Layer 5 of a small transformer language model trained on English Wikipedia (9 layers, counted from 0, width 64).
A neuron's activation on a vector x is SiLU(gate . x) times (in . x), where the dot is the dot product.

Input weights of the MLP neurons that the questions are about. A number n stands for (n - 128) times 0.01.
n11 gate: 139, 155, 131, 149, 134, 165, 70, 143, 137, 146, 116, 162, 117, 136, 122, 92, 179, 127, 130, 139, 169, 116, 111, 107, 101, 81, 154, 132, 148, 71, 76, 168, 86, 109, 204, 161, 90, 135, 112, 99, 178, 126, 92, 133, 163, 147, 68, 199, 88, 90, 70, 153, 44, 132, 173, 146, 171, 114, 133, 124, 157, 125, 102, 106
n18 gate: 154, 90, 95, 102, 125, 107, 138, 149, 107, 126, 127, 112, 126, 128, 135, 109, 141, 93, 111, 139, 138, 180, 210, 141, 112, 138, 146, 72, 113, 138, 89, 168, 107, 81, 141, 107, 102, 156, 136, 87, 139, 89, 106, 178, 185, 164, 199, 114, 122, 76, 127, 87, 79, 148, 81, 166, 135, 215, 100, 129, 153, 155, 159, 121
n20 gate: 178, 134, 141, 129, 95, 127, 83, 146, 103, 118, 164, 122, 136, 66, 82, 89, 131, 145, 137, 108, 106, 194, 108, 66, 142, 135, 161, 86, 182, 143, 132, 93, 93, 101, 110, 144, 150, 128, 66, 108, 205, 101, 147, 133, 115, 112, 115, 111, 125, 130, 136, 201, 150, 88, 207, 164, 119, 177, 137, 164, 127, 149, 169, 148
n60 gate: 113, 151, 84, 138, 167, 124, 173, 131, 62, 166, 164, 127, 117, 119, 110, 124, 130, 186, 125, 157, 158, 160, 135, 65, 61, 122, 72, 152, 164, 188, 66, 152, 121, 122, 152, 144, 83, 114, 112, 94, 129, 157, 110, 132, 114, 105, 109, 174, 157, 117, 116, 173, 117, 95, 81, 115, 143, 130, 138, 107, 98, 107, 171, 138
n64 gate: 159, 124, 105, 152, 142, 142, 166, 190, 141, 144, 30, 188, 120, 116, 139, 182, 74, 135, 108, 126, 109, 110, 110, 148, 124, 131, 162, 138, 139, 133, 81, 145, 135, 147, 114, 189, 123, 79, 100, 95, 185, 113, 117, 113, 99, 100, 97, 110, 150, 148, 133, 129, 122, 162, 167, 173, 207, 147, 204, 167, 103, 75, 126, 136
n67 gate: 160, 120, 68, 107, 102, 125, 114, 159, 143, 155, 120, 85, 119, 120, 143, 115, 115, 125, 104, 161, 200, 202, 70, 147, 70, 126, 91, 70, 127, 122, 145, 91, 134, 108, 133, 104, 133, 88, 55, 62, 64, 114, 181, 142, 132, 208, 182, 86, 76, 120, 94, 65, 134, 99, 107, 155, 174, 159, 55, 82, 103, 147, 130, 149
n86 gate: 100, 109, 161, 118, 140, 122, 92, 148, 111, 122, 108, 152, 148, 59, 142, 71, 103, 138, 56, 161, 150, 138, 110, 138, 155, 119, 104, 126, 170, 122, 121, 96, 135, 163, 84, 117, 138, 167, 156, 97, 65, 173, 89, 171, 92, 140, 118, 159, 188, 116, 152, 157, 147, 132, 141, 94, 182, 166, 110, 90, 100, 95, 129, 129
n108 gate: 158, 106, 125, 123, 124, 87, 125, 123, 145, 134, 169, 150, 104, 97, 84, 102, 170, 108, 122, 142, 117, 164, 135, 85, 150, 117, 179, 113, 116, 180, 103, 148, 138, 66, 217, 101, 81, 91, 118, 6, 94, 170, 82, 174, 125, 112, 133, 56, 86, 113, 154, 168, 105, 120, 89, 147, 122, 143, 97, 92, 162, 153, 155, 170
n112 gate: 111, 129, 187, 162, 141, 177, 137, 158, 132, 124, 129, 125, 123, 110, 113, 147, 123, 111, 111, 140, 117, 118, 208, 117, 102, 108, 98, 136, 146, 129, 161, 198, 96, 143, 105, 116, 84, 117, 88, 69, 88, 177, 138, 129, 102, 148, 122, 150, 82, 204, 153, 80, 139, 154, 85, 150, 97, 104, 93, 126, 66, 154, 75, 140
n114 gate: 165, 108, 192, 124, 110, 109, 109, 122, 85, 174, 72, 107, 123, 80, 135, 112, 157, 106, 44, 165, 161, 163, 97, 131, 108, 38, 153, 109, 141, 130, 165, 154, 139, 120, 148, 132, 41, 173, 113, 168, 117, 146, 122, 108, 160, 181, 102, 160, 142, 128, 182, 92, 137, 196, 166, 115, 155, 190, 134, 133, 90, 80, 140, 92
n156 gate: 154, 134, 120, 127, 67, 133, 168, 131, 99, 127, 142, 118, 106, 152, 102, 116, 83, 143, 133, 79, 148, 149, 129, 122, 113, 182, 89, 144, 149, 85, 123, 159, 116, 96, 119, 167, 113, 141, 64, 137, 91, 117, 81, 156, 93, 99, 195, 118, 62, 147, 105, 109, 65, 117, 117, 180, 154, 147, 164, 157, 120, 123, 173, 142
n161 gate: 103, 123, 172, 97, 129, 155, 87, 134, 83, 104, 129, 99, 105, 106, 156, 130, 136, 110, 104, 116, 167, 139, 155, 110, 137, 120, 133, 157, 182, 153, 81, 134, 98, 58, 149, 182, 115, 134, 125, 161, 111, 161, 187, 121, 111, 131, 140, 142, 131, 146, 92, 224, 155, 142, 135, 94, 115, 131, 124, 162, 112, 81, 107, 101
n177 gate: 135, 98, 71, 104, 77, 181, 106, 138, 122, 177, 87, 104, 106, 96, 126, 123, 157, 197, 146, 198, 143, 73, 136, 82, 89, 86, 146, 75, 156, 123, 107, 147, 107, 132, 178, 130, 123, 33, 76, 113, 163, 217, 129, 99, 167, 137, 121, 158, 134, 136, 152, 136, 92, 175, 152, 98, 148, 139, 172, 117, 59, 93, 130, 69
n183 gate: 106, 151, 152, 134, 101, 116, 29, 127, 62, 113, 108, 121, 114, 165, 135, 47, 122, 92, 102, 132, 131, 156, 126, 96, 89, 137, 102, 118, 168, 92, 62, 140, 136, 87, 141, 118, 120, 120, 106, 106, 145, 214, 125, 177, 159, 151, 124, 140, 73, 196, 131, 106, 123, 121, 138, 132, 102, 175, 137, 92, 131, 119, 137, 155
n11 in: 116, 129, 161, 192, 138, 115, 146, 176, 49, 166, 104, 140, 138, 95, 77, 99, 147, 140, 191, 149, 173, 132, 72, 169, 150, 92, 163, 142, 132, 116, 115, 128, 120, 70, 84, 144, 102, 104, 92, 93, 100, 124, 125, 171, 167, 173, 153, 158, 101, 125, 95, 69, 99, 99, 121, 166, 121, 119, 99, 123, 170, 160, 148, 120
n18 in: 114, 148, 144, 68, 149, 165, 159, 130, 143, 163, 81, 124, 118, 144, 101, 140, 103, 129, 116, 131, 148, 83, 131, 129, 120, 140, 133, 93, 125, 116, 113, 86, 135, 152, 102, 198, 172, 140, 159, 67, 97, 127, 153, 151, 136, 102, 50, 140, 129, 154, 179, 164, 140, 57, 141, 127, 105, 127, 101, 83, 151, 148, 80, 111
n20 in: 96, 151, 149, 81, 112, 154, 124, 166, 75, 135, 89, 56, 144, 131, 89, 153, 107, 161, 121, 153, 133, 90, 144, 130, 111, 159, 108, 145, 140, 143, 120, 170, 127, 136, 107, 95, 53, 154, 103, 212, 186, 125, 151, 104, 146, 144, 102, 123, 132, 119, 127, 156, 131, 157, 61, 124, 79, 148, 161, 139, 94, 96, 160, 121
n60 in: 117, 172, 48, 118, 221, 95, 140, 152, 127, 186, 127, 97, 127, 108, 160, 78, 120, 117, 142, 107, 155, 143, 111, 131, 115, 147, 126, 177, 184, 171, 145, 109, 162, 79, 116, 140, 139, 136, 178, 77, 111, 138, 111, 162, 122, 142, 152, 204, 152, 39, 86, 135, 148, 93, 116, 99, 127, 126, 88, 145, 175, 138, 131, 139
n64 in: 121, 127, 101, 113, 181, 169, 167, 118, 110, 85, 149, 166, 137, 125, 126, 145, 149, 98, 121, 86, 75, 123, 95, 166, 168, 119, 192, 135, 105, 121, 75, 108, 129, 98, 136, 147, 147, 126, 133, 134, 113, 150, 140, 135, 113, 134, 136, 94, 162, 102, 85, 107, 155, 108, 145, 99, 100, 179, 176, 146, 137, 117, 102, 118
n67 in: 92, 162, 117, 177, 86, 160, 79, 145, 149, 159, 154, 128, 63, 117, 88, 136, 108, 127, 127, 111, 50, 144, 66, 68, 80, 150, 121, 137, 124, 74, 116, 46, 125, 107, 149, 82, 164, 164, 130, 76, 133, 87, 73, 88, 111, 112, 188, 107, 107, 65, 107, 125, 164, 140, 94, 150, 141, 151, 144, 87, 115, 123, 124, 82
n86 in: 94, 154, 185, 127, 142, 127, 107, 94, 122, 78, 163, 148, 113, 123, 96, 129, 96, 144, 131, 170, 152, 147, 78, 114, 160, 81, 144, 153, 110, 168, 129, 109, 154, 156, 78, 148, 138, 186, 140, 88, 61, 157, 99, 93, 78, 112, 108, 130, 179, 181, 141, 192, 149, 112, 143, 110, 173, 122, 85, 142, 99, 125, 113, 151
n108 in: 166, 168, 162, 96, 83, 159, 115, 128, 151, 74, 172, 106, 100, 86, 132, 70, 93, 169, 94, 72, 103, 174, 101, 80, 136, 110, 85, 156, 110, 207, 174, 159, 152, 70, 115, 126, 103, 115, 163, 73, 110, 142, 162, 116, 155, 154, 124, 161, 101, 94, 124, 145, 100, 109, 100, 131, 100, 88, 50, 101, 134, 132, 82, 149
n112 in: 172, 112, 141, 170, 173, 113, 151, 101, 138, 133, 133, 137, 125, 108, 82, 129, 93, 111, 101, 127, 162, 126, 107, 145, 94, 109, 76, 146, 124, 106, 143, 108, 89, 94, 69, 55, 83, 107, 110, 163, 107, 151, 135, 155, 104, 65, 103, 201, 122, 126, 103, 76, 145, 128, 144, 149, 136, 99, 123, 57, 135, 90, 152, 111
n114 in: 116, 97, 105, 148, 90, 164, 84, 159, 140, 143, 91, 80, 159, 160, 95, 164, 92, 129, 99, 53, 120, 138, 168, 144, 153, 115, 147, 72, 115, 106, 102, 137, 96, 165, 163, 158, 148, 168, 97, 95, 180, 101, 131, 65, 180, 127, 137, 84, 192, 151, 117, 146, 105, 139, 154, 162, 138, 184, 96, 108, 215, 136, 135, 129
n156 in: 98, 121, 135, 134, 103, 135, 156, 125, 119, 122, 147, 135, 136, 115, 164, 123, 155, 56, 137, 83, 101, 114, 141, 132, 189, 173, 159, 76, 124, 155, 132, 153, 158, 129, 140, 128, 67, 110, 156, 130, 144, 171, 197, 153, 146, 147, 158, 75, 158, 122, 173, 120, 134, 172, 151, 95, 110, 186, 121, 101, 123, 141, 114, 90
n161 in: 120, 169, 98, 88, 110, 120, 128, 133, 80, 127, 121, 110, 165, 148, 113, 122, 68, 148, 88, 131, 152, 161, 184, 78, 102, 158, 157, 124, 114, 162, 108, 121, 82, 91, 170, 180, 107, 96, 99, 112, 119, 85, 118, 84, 180, 132, 86, 112, 180, 165, 105, 139, 135, 118, 42, 174, 110, 127, 121, 119, 74, 134, 99, 91
n177 in: 137, 97, 134, 162, 123, 74, 89, 100, 119, 117, 127, 146, 44, 113, 174, 111, 105, 206, 108, 74, 140, 137, 168, 134, 114, 150, 149, 130, 105, 148, 127, 156, 97, 116, 70, 139, 103, 157, 148, 83, 89, 116, 140, 190, 184, 90, 162, 185, 134, 148, 169, 100, 101, 170, 112, 97, 127, 199, 81, 82, 171, 99, 104, 134
n183 in: 138, 115, 115, 103, 94, 122, 102, 120, 106, 128, 124, 123, 130, 126, 100, 128, 120, 97, 121, 127, 146, 142, 147, 138, 128, 132, 111, 127, 42, 106, 157, 80, 123, 139, 118, 120, 122, 139, 170, 154, 175, 105, 107, 100, 7, 91, 95, 141, 100, 91, 226, 166, 176, 117, 93, 107, 171, 98, 121, 98, 156, 112, 110, 132

Each question shows a token from some text and the vector x that enters the MLP there. A number n stands for (n - 128) times 0.019.

",": 135, 140, 118, 140, 159, 116, 159, 61, 141, 118, 174, 133, 93, 154, 149, 150, 116, 153, 109, 127, 156, 86, 98, 174, 148, 89, 123, 120, 143, 162, 119, 154, 144, 162, 117, 124, 118, 158, 129, 149, 116, 112, 99, 102, 97, 158, 152, 124, 154, 116, 179, 126, 152, 103, 169, 111, 134, 113, 93, 149, 142, 146, 151, 131
Which three neurons fire most, strongest first? n86, n161, n67

" are": 175, 139, 161, 121, 175, 126, 172, 117, 172, 119, 147, 93, 96, 145, 64, 141, 120, 131, 129, 108, 139, 124, 101, 112, 129, 111, 98, 128, 103, 144, 119, 93, 129, 125, 158, 159, 139, 128, 134, 193, 109, 35, 129, 150, 150, 165, 140, 161, 147, 79, 137, 106, 156, 108, 111, 157, 90, 165, 96, 118, 200, 135, 156, 125
Which of these neurons fires most? n18

"s": 145, 129, 121, 119, 139, 115, 172, 84, 105, 82, 134, 166, 111, 177, 100, 129, 101, 121, 115, 140, 137, 124, 110, 171, 195, 131, 116, 164, 163, 141, 95, 117, 158, 184, 150, 117, 141, 154, 186, 197, 112, 156, 120, 108, 138, 146, 137, 73, 128, 98, 148, 123, 161, 158, 109, 95, 91, 151, 152, 112, 109, 130, 142, 138
Which of these neurons fires most? n86

"le": 130, 133, 157, 110, 185, 152, 143, 44, 129, 143, 149, 132, 131, 141, 96, 160, 100, 128, 110, 195, 149, 175, 112, 124, 136, 173, 132, 117, 103, 135, 86, 88, 147, 132, 159, 98, 136, 137, 105, 124, 129, 141, 174, 133, 101, 132, 170, 91, 123, 126, 162, 103, 56, 109, 130, 131, 131, 122, 99, 112, 146, 153, 89, 137
Which of these neurons fires most? n18

"un": 138, 138, 96, 169, 137, 118, 142, 96, 105, 99, 101, 117, 148, 158, 124, 167, 154, 150, 153, 99, 83, 111, 106, 89, 146, 173, 163, 181, 129, 175, 134, 97, 91, 163, 110, 89, 133, 103, 131, 171, 111, 102, 93, 104, 154, 124, 93, 128, 184, 114, 113, 136, 96, 111, 125, 114, 114, 161, 93, 161, 96, 149, 138, 105
Which of these neurons fires most? n18

"al": 145, 127, 92, 121, 131, 120, 92, 47, 144, 87, 139, 168, 140, 211, 138, 118, 90, 148, 121, 139, 161, 94, 160, 117, 184, 128, 123, 101, 140, 150, 99, 92, 169, 125, 108, 134, 138, 119, 156, 154, 93, 166, 156, 142, 113, 135, 145, 90, 138, 155, 130, 141, 114, 130, 123, 117, 84, 180, 106, 133, 77, 115, 162, 114
Which of these neurons fires most? n86

" s": 123, 124, 145, 106, 116, 107, 130, 62, 115, 75, 95, 129, 128, 156, 105, 141, 146, 151, 178, 140, 141, 116, 131, 130, 147, 151, 133, 140, 104, 113, 166, 129, 156, 150, 142, 143, 125, 122, 150, 198, 132, 107, 105, 92, 173, 106, 139, 106, 185, 110, 121, 143, 121, 138, 162, 136, 123, 130, 126, 103, 133, 101, 129, 125
Which of these neurons fires most? n60

"1": 138, 129, 118, 99, 91, 112, 134, 52, 96, 123, 176, 74, 122, 130, 174, 115, 164, 178, 172, 111, 115, 103, 127, 127, 91, 134, 156, 133, 125, 118, 134, 155, 172, 97, 122, 134, 165, 138, 187, 106, 116, 121, 153, 118, 156, 115, 140, 131, 141, 144, 134, 140, 139, 149, 127, 137, 170, 146, 111, 106, 103, 156, 125, 122
The two highest activations, in order: n177, n112

"==\n": 150, 125, 110, 162, 174, 177, 128, 108, 43, 139, 105, 123, 136, 139, 105, 126, 99, 74, 146, 110, 133, 116, 94, 150, 101, 123, 122, 95, 95, 157, 159, 77, 108, 174, 130, 132, 153, 185, 110, 130, 120, 105, 143, 155, 177, 154, 161, 128, 175, 155, 181, 134, 131, 107, 153, 155, 99, 128, 107, 140, 122, 140, 124, 163
Which three neurons fire most, strongest first? n114, n18, n108

"f": 145, 120, 105, 110, 133, 118, 163, 55, 97, 127, 136, 136, 144, 127, 171, 138, 120, 95, 119, 51, 105, 125, 103, 99, 143, 137, 126, 149, 144, 106, 161, 131, 85, 106, 127, 137, 143, 175, 161, 179, 151, 94, 155, 114, 104, 125, 132, 153, 133, 155, 109, 120, 111, 120, 140, 114, 121, 119, 131, 142, 153, 142, 72, 191
Which of these neurons fires most? n11

"4": 133, 143, 121, 121, 134, 118, 139, 129, 151, 112, 181, 119, 120, 181, 131, 140, 143, 144, 207, 117, 118, 117, 133, 121, 137, 127, 133, 124, 150, 111, 161, 135, 103, 145, 150, 116, 131, 151, 114, 139, 127, 116, 157, 141, 144, 121, 134, 129, 138, 137, 123, 113, 118, 148, 135, 121, 130, 157, 131, 147, 92, 138, 119, 139
The most active neuron and its activation: n183, at about 0.57

" that": 142, 88, 115, 114, 188, 119, 129, 65, 103, 133, 146, 153, 130, 140, 77, 154, 141, 141, 136, 156, 149, 117, 108, 152, 128, 186, 137, 122, 157, 140, 116, 127, 100, 172, 129, 106, 95, 120, 85, 148, 116, 115, 142, 84, 128, 153, 138, 155, 215, 133, 118, 156, 110, 78, 100, 126, 104, 90, 138, 100, 86, 108, 147, 149
Which of these neurons fires most? n108

"ow": 130, 114, 150, 93, 162, 143, 120, 68, 151, 87, 121, 165, 135, 133, 152, 152, 154, 102, 157, 164, 118, 124, 133, 140, 129, 177, 185, 152, 69, 176, 114, 134, 113, 134, 121, 150, 106, 127, 123, 144, 123, 86, 143, 125, 200, 100, 191, 122, 108, 135, 88, 98, 84, 112, 152, 151, 172, 94, 158, 130, 133, 81, 121, 169
Which of these neurons fires most? n64

"g": 83, 124, 130, 138, 145, 131, 178, 67, 133, 124, 132, 103, 97, 133, 122, 149, 139, 108, 164, 133, 134, 148, 68, 90, 119, 122, 92, 141, 108, 95, 149, 149, 112, 114, 148, 90, 143, 149, 126, 86, 122, 105, 160, 162, 131, 143, 143, 118, 129, 137, 48, 131, 149, 140, 125, 142, 156, 99, 74, 119, 238, 121, 148, 110
The most active neuron and its activation: n67, at about 5.5

" as": 147, 79, 111, 86, 160, 113, 151, 50, 111, 107, 130, 129, 94, 171, 93, 132, 133, 148, 135, 138, 169, 165, 151, 83, 114, 108, 102, 105, 88, 117, 130, 127, 115, 150, 108, 100, 165, 134, 138, 197, 102, 108, 151, 96, 140, 167, 135, 62, 138, 117, 185, 145, 115, 128, 171, 155, 118, 123, 112, 122, 120, 149, 151, 157
Which of these neurons fires most? n60

" with": 150, 134, 167, 72, 183, 128, 121, 68, 92, 124, 151, 136, 101, 135, 76, 142, 132, 127, 94, 149, 159, 72, 154, 103, 105, 115, 135, 143, 141, 128, 133, 118, 110, 82, 125, 148, 155, 150, 134, 203, 115, 109, 113, 105, 110, 158, 186, 96, 156, 120, 115, 134, 105, 147, 120, 99, 123, 97, 98, 148, 107, 167, 135, 150
Which of these neurons fires most? n161

"2": 129, 139, 106, 109, 124, 128, 143, 88, 169, 139, 176, 146, 106, 154, 126, 149, 125, 147, 197, 145, 115, 106, 129, 118, 148, 96, 123, 129, 148, 113, 154, 142, 126, 140, 148, 104, 157, 152, 120, 122, 111, 139, 144, 156, 165, 128, 146, 139, 139, 137, 138, 104, 103, 175, 142, 98, 146, 128, 160, 148, 97, 124, 127, 157
The most active neuron and its activation: n177, at about 1.2

" were": 178, 123, 156, 127, 167, 133, 160, 123, 144, 120, 158, 62, 107, 138, 95, 142, 142, 135, 123, 96, 148, 105, 112, 126, 115, 85, 90, 104, 88, 156, 123, 112, 127, 123, 153, 153, 161, 161, 166, 171, 107, 36, 161, 147, 142, 164, 146, 156, 154, 69, 161, 115, 117, 127, 122, 149, 82, 152, 89, 102, 194, 120, 109, 134
The two highest activations, in order: n18, n114

"0": 102, 150, 162, 126, 127, 111, 151, 93, 144, 89, 182, 107, 113, 138, 130, 129, 144, 123, 179, 133, 144, 132, 141, 109, 155, 87, 151, 123, 90, 106, 135, 125, 112, 119, 118, 89, 165, 136, 164, 117, 111, 163, 176, 147, 136, 125, 162, 120, 144, 145, 89, 159, 149, 133, 131, 126, 110, 100, 161, 125, 88, 104, 130, 148
The most active neuron and its activation: n114, at about 0.49

"ction": 171, 184, 88, 119, 101, 90, 104, 49, 93, 144, 145, 176, 155, 184, 146, 147, 102, 111, 135, 77, 140, 103, 178, 131, 149, 132, 97, 158, 146, 143, 83, 116, 151, 129, 130, 101, 116, 134, 108, 174, 123, 78, 166, 154, 146, 157, 169, 135, 126, 120, 155, 96, 147, 102, 135, 117, 93, 132, 134, 123, 129, 131, 119, 124
The two highest activations, in order: n156, n86

"id": 159, 112, 152, 138, 143, 142, 92, 78, 153, 62, 122, 194, 92, 197, 142, 135, 68, 127, 93, 120, 123, 145, 146, 150, 148, 138, 104, 165, 121, 110, 107, 90, 143, 79, 123, 146, 178, 116, 134, 172, 123, 130, 152, 139, 121, 143, 126, 143, 132, 120, 122, 109, 164, 95, 108, 105, 120, 145, 88, 93, 145, 135, 129, 95
Which of these neurons fires most? n183

"ar": 195, 168, 156, 124, 157, 113, 115, 119, 203, 127, 119, 127, 99, 187, 144, 161, 103, 129, 119, 106, 129, 144, 128, 107, 167, 128, 139, 193, 114, 166, 126, 146, 143, 146, 98, 131, 203, 129, 163, 162, 121, 153, 128, 92, 133, 101, 148, 115, 106, 122, 99, 198, 165, 117, 119, 142, 97, 139, 92, 111, 163, 162, 104, 105
Which of these neurons fires most? n11

"ical": 158, 138, 102, 124, 158, 112, 98, 60, 129, 90, 154, 127, 144, 209, 139, 129, 124, 110, 115, 128, 147, 94, 131, 142, 151, 104, 108, 110, 109, 163, 83, 85, 151, 161, 108, 131, 115, 103, 180, 166, 136, 136, 149, 120, 116, 155, 143, 149, 100, 147, 141, 114, 128, 128, 104, 110, 130, 165, 107, 161, 121, 137, 155, 119
Which three neurons fire most, strongest first? n183, n11, n67

"t": 151, 107, 144, 102, 112, 133, 144, 86, 98, 173, 128, 210, 121, 106, 105, 150, 148, 80, 105, 166, 92, 104, 101, 142, 188, 101, 120, 130, 166, 84, 138, 107, 67, 125, 99, 136, 101, 192, 173, 159, 154, 112, 143, 127, 86, 74, 66, 121, 151, 131, 85, 144, 154, 106, 132, 125, 155, 112, 145, 107, 178, 105, 142, 118
Which three neurons fire most, strongest first? n86, n64, n108

" the": 110, 144, 129, 128, 171, 136, 136, 68, 191, 140, 145, 121, 110, 187, 90, 155, 123, 128, 118, 117, 149, 82, 146, 149, 153, 153, 125, 136, 139, 100, 107, 137, 147, 93, 115, 123, 132, 134, 129, 135, 151, 133, 128, 113, 147, 125, 78, 122, 210, 99, 156, 112, 82, 121, 122, 186, 106, 70, 132, 162, 103, 129, 164, 121
Which of these neurons fires most? n177

"ic": 146, 107, 128, 146, 112, 122, 127, 67, 133, 88, 122, 174, 120, 191, 148, 123, 108, 146, 107, 126, 117, 103, 123, 146, 97, 137, 119, 123, 93, 74, 88, 60, 149, 149, 113, 115, 109, 148, 204, 170, 87, 162, 132, 126, 115, 154, 104, 110, 111, 135, 157, 144, 145, 122, 110, 117, 108, 139, 87, 124, 152, 82, 129, 125
The most active neuron and its activation: n183, at about 2.8

"ch": 127, 152, 141, 178, 138, 69, 147, 51, 61, 142, 140, 192, 104, 138, 139, 175, 109, 79, 100, 110, 128, 111, 144, 109, 161, 97, 75, 178, 82, 60, 127, 135, 105, 146, 128, 121, 136, 129, 95, 122, 117, 161, 129, 166, 106, 172, 142, 71, 137, 111, 155, 159, 121, 113, 116, 121, 78, 122, 135, 170, 133, 118, 128, 110
Which of these neurons fires most? n156

"a": 143, 128, 134, 119, 148, 122, 152, 126, 97, 129, 150, 146, 133, 148, 105, 156, 98, 120, 209, 89, 124, 142, 110, 125, 179, 162, 108, 123, 146, 148, 155, 144, 85, 153, 156, 130, 146, 58, 155, 138, 156, 118, 121, 137, 167, 133, 95, 119, 126, 118, 97, 143, 165, 137, 137, 154, 120, 88, 132, 148, 117, 144, 144, 158
The two highest activations, in order: n177, n67

"e": 94, 89, 137, 107, 160, 147, 148, 70, 146, 101, 149, 173, 96, 161, 89, 129, 160, 140, 112, 215, 143, 140, 106, 148, 130, 171, 177, 162, 81, 163, 101, 115, 88, 159, 138, 121, 137, 151, 138, 132, 127, 108, 120, 72, 110, 120, 146, 118, 97, 91, 173, 99, 134, 118, 101, 160, 121, 114, 90, 93, 103, 146, 104, 150
Which of these neurons fires most? n114

" o": 101, 153, 153, 133, 122, 111, 138, 73, 124, 139, 119, 149, 119, 82, 119, 170, 139, 130, 220, 106, 116, 106, 135, 111, 128, 144, 126, 154, 103, 145, 118, 123, 97, 137, 132, 130, 100, 109, 132, 147, 131, 65, 120, 133, 115, 152, 74, 136, 124, 143, 111, 140, 144, 128, 174, 114, 84, 124, 113, 125, 104, 157, 124, 125
The most active neuron and its activation: n114, at about 0.46

" a": 117, 129, 165, 123, 189, 137, 141, 82, 143, 124, 130, 115, 113, 142, 140, 190, 141, 144, 173, 112, 147, 135, 146, 142, 148, 101, 133, 105, 157, 164, 96, 120, 132, 144, 124, 133, 119, 107, 130, 165, 130, 94, 153, 126, 178, 91, 73, 111, 180, 113, 93, 155, 142, 121, 164, 155, 95, 86, 106, 129, 97, 180, 141, 133
The two highest activations, in order: n161, n67

"-": 94, 138, 86, 88, 121, 162, 171, 103, 136, 122, 113, 172, 160, 96, 121, 115, 141, 172, 182, 120, 112, 80, 165, 107, 109, 123, 122, 128, 118, 128, 140, 148, 118, 120, 119, 160, 168, 139, 161, 156, 151, 122, 178, 135, 145, 118, 165, 132, 185, 116, 140, 136, 145, 159, 135, 107, 174, 106, 64, 105, 78, 141, 154, 103
Which of these neurons fires most? n177

"os": 140, 103, 63, 132, 85, 175, 168, 120, 138, 111, 108, 109, 130, 102, 145, 174, 141, 139, 145, 175, 112, 126, 110, 121, 119, 194, 98, 151, 121, 101, 153, 137, 143, 187, 99, 158, 107, 127, 182, 182, 91, 59, 138, 132, 147, 96, 132, 64, 120, 145, 150, 117, 138, 143, 126, 101, 161, 148, 131, 165, 154, 141, 113, 106
Which of these neurons fires most? n156

" and": 146, 78, 138, 113, 129, 137, 176, 110, 102, 118, 174, 121, 116, 131, 103, 163, 164, 121, 111, 121, 82, 105, 130, 154, 48, 99, 128, 116, 88, 144, 92, 155, 120, 88, 121, 113, 160, 118, 154, 118, 125, 83, 146, 132, 130, 140, 104, 130, 161, 161, 111, 120, 118, 103, 147, 143, 162, 119, 123, 100, 114, 175, 111, 120
Which of these neurons fires most? n18

"o": 127, 100, 118, 146, 99, 178, 119, 100, 130, 135, 109, 163, 112, 131, 85, 163, 142, 121, 157, 81, 141, 92, 126, 165, 140, 119, 159, 94, 101, 101, 147, 144, 106, 135, 128, 138, 203, 140, 112, 134, 158, 172, 138, 110, 154, 142, 155, 101, 122, 91, 156, 109, 197, 146, 100, 190, 94, 122, 138, 187, 161, 127, 164, 142
Which three neurons fire most, strongest first? n64, n108, n161

"i": 112, 104, 69, 115, 199, 137, 149, 83, 86, 112, 136, 141, 132, 114, 149, 170, 87, 142, 161, 118, 128, 123, 81, 160, 144, 138, 136, 129, 120, 118, 147, 121, 160, 142, 95, 152, 163, 115, 64, 125, 133, 92, 106, 123, 77, 171, 131, 180, 150, 119, 164, 140, 135, 135, 70, 128, 171, 128, 111, 146, 80, 159, 140, 140
Which three neurons fire most, strongest first? n60, n64, n86

"k": 157, 127, 114, 106, 110, 89, 166, 98, 132, 105, 98, 153, 134, 81, 153, 181, 106, 79, 106, 134, 143, 126, 114, 145, 139, 172, 137, 144, 145, 142, 146, 134, 113, 123, 115, 82, 181, 73, 146, 140, 103, 80, 78, 146, 139, 118, 163, 98, 92, 132, 184, 144, 122, 155, 106, 102, 103, 89, 111, 206, 117, 142, 145, 146
The most active neuron and its activation: n114, at about 0.85

"iv": 149, 145, 165, 99, 130, 106, 171, 58, 123, 168, 115, 147, 141, 102, 130, 119, 134, 116, 128, 138, 52, 169, 110, 138, 158, 198, 69, 145, 76, 151, 173, 136, 139, 147, 106, 134, 126, 136, 166, 108, 94, 80, 149, 148, 177, 160, 178, 102, 126, 168, 159, 133, 141, 123, 129, 145, 148, 103, 161, 162, 122, 116, 142, 131
Which of these neurons fires most? n156

"c": 103, 131, 66, 137, 116, 128, 128, 114, 177, 131, 105, 100, 111, 109, 115, 134, 169, 119, 156, 147, 94, 141, 176, 144, 115, 118, 128, 113, 116, 75, 182, 132, 117, 151, 101, 129, 110, 174, 104, 162, 110, 161, 136, 74, 123, 146, 99, 171, 111, 99, 168, 132, 167, 132, 101, 150, 87, 150, 124, 143, 98, 99, 140, 101
The most active neuron and its activation: n112, at about 0.74

"y": 126, 143, 122, 131, 126, 122, 126, 73, 95, 102, 151, 192, 140, 209, 130, 141, 104, 113, 119, 124, 106, 104, 119, 148, 115, 106, 118, 113, 129, 138, 74, 69, 158, 149, 154, 125, 124, 126, 170, 153, 96, 105, 137, 119, 152, 117, 135, 128, 95, 159, 127, 143, 117, 143, 123, 92, 151, 152, 142, 106, 135, 130, 114, 102
The two highest activations, in order: n108, n183